Layer 8 of a small transformer language model trained on English Wikipedia (16 layers, counted from 0, width 128). Numbers have three digits each and are written without spaces.
A neuron's activation on a vector x is SiLU(gate . x) times (in . x), where the dot is the dot product.

Input weights of the MLP neurons that the questions are about. A number n stands for (n - 500) times 0.00072.
n35 gate: 565500577441504590345527526473422488635394671526477630431374500712417545421645620485627184283462569562220644361447305416611403442419672325603422415574432593563670627629243403262489416465493363443496504507253629395545588508571654194558559327682287698396477709549772549443598507755635566462518477504370575507350253385634462456203600318443522587272515387473351707462515534459447529644478
n84 gate: 388508480407468378735367519616407330469468569408717500717835698437528638362285439690371551488862371415745423250436681469412243446621400723704555589623409442598536401567563658219422576682492504483425385639424527625406320444703386293382626717383566402256625296669691349556389602543206544392550575480555441476556676554476560442671585524481469385600539540440635659255500516375667492473469
n94 gate: 394562692553482493518641563518618611428511717384758493319457371485467464280396340133367371361635399444552421489624193451496471458478603478570532528390649461525507528620762590424619257623493541351507591447431458468547710359435529608305757344489428367372596471185360584588609628442448593408532646751493471468438518489529606329425322463335654558433482562607526245496586525561346557298343
n101 gate: 430389764526896515522351552453436465751600644552596730504568437400695661652500476496466523546458732405326425324435447238407727470820593295353447234496473451553660470565354406596595453437410353479531558481554452625542469574402550511516511531559402595544570367427443631407381602405449437691556558251594485553522679350193554537451621402725489404500561247632846636473618147477546537582425
n109 gate: 276624408621542685468407540638313449316343409468578435349618496611558204455366500635471569413625362538649428761496717480342366544437145814479663492665730366520782516636368386384451308239480782433504562613612596655459416353235537626504636438086655643602504504360646678562426602402437492374552583521528394635203615314412542617606483466211639459379586360538727480484332442398351419488512
n145 gate: 471431273540339508603670772467612779807471539555528500343544586443476508541584392471456556389640555580702555500471399315306725504351207572578472528591317756528608747529586579455411488600298390240520410675332346685335227288524269633555539569291367379686492524419444447443537496638571641508385463594327609496693221396537442400440354679562572275702431276421644226374395488645361560238664
n180 gate: 504458446507601458504641258469474492679450426314619583465579777308534619363371724754553508326512386405840508594496397663667534352332644386364424425496416447383414681631381583512588500339537353496504642560446548481470356637337489826488582504229557511347629287519409554315454358401371226305747554435511679481627496335492314414568465445427542238485603657683257651335641558473531444668572
n209 gate: 356492243720562301484550544533375521638230287540390520517504118422406451321375420350488629446562590546445235633780691354463540516342397577496415512572500592532592488664332513529565566425878635203504742496558313419625537383601871540580516602345561516426654144349440373525160617520508492571452262488439520338337557228384405428657429358632649299576390467433517598382378557545422568380492
n254 gate: 388590347451424329689621767456736548649468327524425525518398445317600518461352471537507253511619596526371323354392496666442451344628482319826514426650629553394478424532651360597365569441451659298471586612450392383330544460458418394711580303379645390306533301486493392594669486493431474296420489414581365624395500465456446370592288463452380349423689636562307479393383493631468346643676
n35 in: 577427469414353747485551556248383332390435555381634320477553404611580496804470406656500620585407577591500504535681352596581591730652783780655523362418519365440562268511615339557511519355493417839534561455442567315651504266167462526409607408668508492347434542439621658558504449614333598488862627634372458549540420223341612537353402484369375619373622523508369478638451496337658549466447
n84 in: 496680655339519542444383582356470254751351504500405324593504577642622271633466539672530308708373518712224437527515416504481609496399527534624428616392569736315757651167668343485595423504526496231504408152400381496658570438523534557390707641453538542547539428595557654504266475732590484356437688454662644500627519463562373433481598531681462650567710569469460562183398680447461455563406
n94 in: 602399371712580303566301562359577592716526475366448452394493374627552384731267764431611415568447626411473593447545493699462626663641621652701567646394403309751580388541586339493619523752671395492649523423361376448566530595160463552454203336538448459447611489489555293828575447496698340523369376444437522619621459625527481592599427362461437590555489609610399324507459455370704401686570
n101 in: 504713667504441558640324493493381440267518348592522604102428670584485548602457553511631536555622387357621640384559423642522623507381429373719402400443540799714448670526327636493518455391643610413548445658640621326565623623562566605515440581421456467538504511595598622530629451515713799235665563577486504529465493500623389658406343684458203581636365500627553532522445327536482579679792
n109 in: 312592539209430648478449437639508562322641581493641463287357588660736519435338492539610752446538584559209417667577583644612587208558388519597462396433401500523461507316531504500508485640526528578595393556346389553684686403330432496559315622387466591718566568641368400784500620697609274500589347408534409334431451519643608269560590278337602519623576557605559778748269580648619396444376
n145 in: 566574351476616712504437591454645446305516583536520408658327402615973406337427588346480693376224421576487487454644756299566448369592508399790577788376459528714417634717549576475508504546353496407586525360232588213310741433464382605513357525269613415566400508443613574405492348573713517608444590455649208532578727684612401372532333688605302541516655394504343351496557426516479716245343
n180 in: 125723259612578645373617548753632633451584463500542504305432478481492638477462206469447334569597721543330468465361401648787390507617376504442599575507630417534434515619335658542489364241399361288370488444434619489606306344610397314532303523366564591325328739672727662585312493569277613582545354569523584367518557376492299590432402590300481581679626519695528356519458408580519567665485
n209 in: 477443634489396598833546716527366256406697401423814366512545416504342485428582694500256586412374395449695816485565617306492220496404565451515470604577572377687701416341523294534316542690393430512538489419443294519384124535564530451535584443628395657518461695485373447386580554587523415388293675511679676605471568537688351552697686616507478451581534405408457525409481610451241467496448
n254 in: 661272628369673452427451406481471546356552543489266496545610586295511500393713789504474559687646507691519573489642655374530445633322263360361541227344418529493629461511612397481315376721504550407467478475485384603485481462540526544385561381477375537539417548415350706493519511208580527549877575414456434448549382522213673413533439519814592612406500295610434732392341500378425620649668

Each question shows a token from some text and the vector x that enters the MLP there. A number n stands for (n - 500) times 0.0079.

"s": 455373532689494480532698494502494579504565543481296357414527508708583639552577538733397592648529415559598544564503343457645387429634272602393484568527501389423327502559500444484568470579404634287412695470230442555564695694390414374394487469583408630452431409614498425340614649397420566388619402423387450590594450343671286568545618494600301444469475576491629622558408555538575429473414
The neuron with the highest activation: n180

"were ": 425518791326484502508493420563372587483748597403377446521620510616450589416514489728599496698515417646492382479360603592494391502556370394449471445635611407480249525566523443584598492681465578445458685379556404291638794520398609292472579368514260662616310449424417510617545425342499482534469433566452457736588386525622424450335457498416567515555630734459526523695618477515592380436520
The neuron with the highest activation: n209

"all": 528525531567487378608644414451555532487461447658443390287563521558730447441699497674549482615533675467573658603320590487500473572442530417420503623542536397462397594319698290711258421488538643381530442471529670130649566526584571496391308587529434399590640286589436370483504679378441423646426341495415418541478488320469537516548735352587396551439661506427525428481680419542433568350727
The neuron with the highest activation: n35

"on": 408549634623613700400456564327460638467367539400338389346515345385304675578435529442651475641519496593389438414437422583431532551581556365505507662296422485500296463536430520426356405412576562450654510645702416369624646572353489517554512374523693637556570622468332421648446519419479398352491521541413556565714383218525276447337407598482543486313632397359446478509581450563430482350672
The neuron with the highest activation: n94

"\"": 401555674404584439402770444359435423473668574542397459551619530603514545474450416646502795540569387499499416586700244616722347457622352378429716471522446361394495446424670363482454673360419586358425634566330193546534531673537425547499555616606601482470524256402520496577470431423452524364518401583588376470587477418684357408397654496441363501530610632445599489577633468387535515407560
The most active neuron and its activation: n84, at about 0.43

"er": 379366470678484597508619520461533504510440438378519271436355565474424571437389424709725607547369506662425594419561580522597651387320637439257420499548508570521401617376677467495431429687423555478515609452415523482649629540574399432326312465629532663532227612647533344642481460477494404559498550778533455587546395580558351558295595496496580695463457367372406391374341338523461637438711
The neuron with the highest activation: n35

"is": 425688622694592631540800587733399585502719391665243526760661558484318592414529658565563449587417280561455784514511535397597405552424523526443612602468388359530305375575587426436572452546584639403619553503552412556620654464528626416547343483485524610403492353573489374530415405398334412469304320462574495742578627498579444621612656438531532424472512535403607358422692551584471486546516
The three highest activations, in order: n209, n35, n101

"es ": 437660697444593374504496331541415709472599492392351604523566349505467528555637405685645580712471537589647429479781547458502364589558471493567537473576502506542354258636499324473758460686472650304317566545573455415365520540460473472522624447573350448553262429518417488505533328362297364609433438554486416706569363491490501400338603486403461371485474690418630465467572515641572335600681
The neuron with the highest activation: n254

"u": 230500591520535531460390541499309655519502611587501518682418444365390511476639516506373482492598353568548630461583506556429393434545520456452475385150467456603309426248461434613375474475385382300641582679503735542597462429449532541414306465661636510530352590663437477506499384596459279455587449389440619475578587627714393405396665648596393610280350387416565522523694398491680550465524
The two highest activations, in order: n94, n84

", ": 415534563575515364474418483389286479574397593314433449458630466629551416408533482672429681498438387547647505461475449486602436445530269519533513512449501468485302587609662365560671350647431530301385375606593355408475647519350474407529648363623555570527357339366442538485449514369412557362528469531538460693463463477471289591505380405488418335413543792390513457523768337437450457476730
The most active neuron and its activation: n94, at about 0.34

"6": 422618581610567688552645388614417722484404519357317450421498408579472592476467481515445549636283435677633582410412448622533396560636521542363591823431471377606323443493434529589438492640545572543288516667355375525635596546440529451470530634627518545705445414488365342725650530433523407472501406594517551366563455324445414396627528228469397500337466716422481355518631423622339513490498
The three highest activations, in order: n94, n84, n101

"19": 369524518433406512538427299498408728510415633360420344464637403557551620613594543629495647605394564660613607371327436563472346592648458427322505580414519515617326536488404473673437438468467673405353436424297601468612521535472591258526338602756471427514470318598462381646683597439411571463506565659557605289512568524597336441353524302526423604310540750494645475516530429504459521407666
The most active neuron and its activation: n145, at about 0.26

"ub": 392579343595535679654654550538300653483461385607600560669637456490472601390509456427540867551553517436594486225453449572587428330471367543576528584516421414540520486389552449551510448665486492223490549419739623395705627499492481406667328488642453584822508495586603372647475510393418517370627554530526506453499572641615433595331432633617509524516542429468331569563706416558484510583306
The most active neuron and its activation: n35, at about 0.18

"ember ": 488529524597476430568289323580457664401331602414398492499474326544543485440698507494314608596407399567527459356559508578675353626523462448367395497561489587625461524577504364495507226399484646262484471448631504520529629519491472359493528411560665495536553470639439430524357559352377558529579544590511350559376263455453309376466674479547461647569649783250641633551645498638536476464458
The neuron with the highest activation: n145

"oun": 420494723636452548382474456387349541417427541568560590317588510510541586365528492425459814459419760418457450459460587534585440464321642513518473469550456432561361518491635362668496309558508591342469611328468329636564570591640337487421243565680591698358341307652438401604420422498401461403381570703469432506530333547558433484470381393660689570521426353727530498512577532598659500570698
The most active neuron and its activation: n94, at about 0.16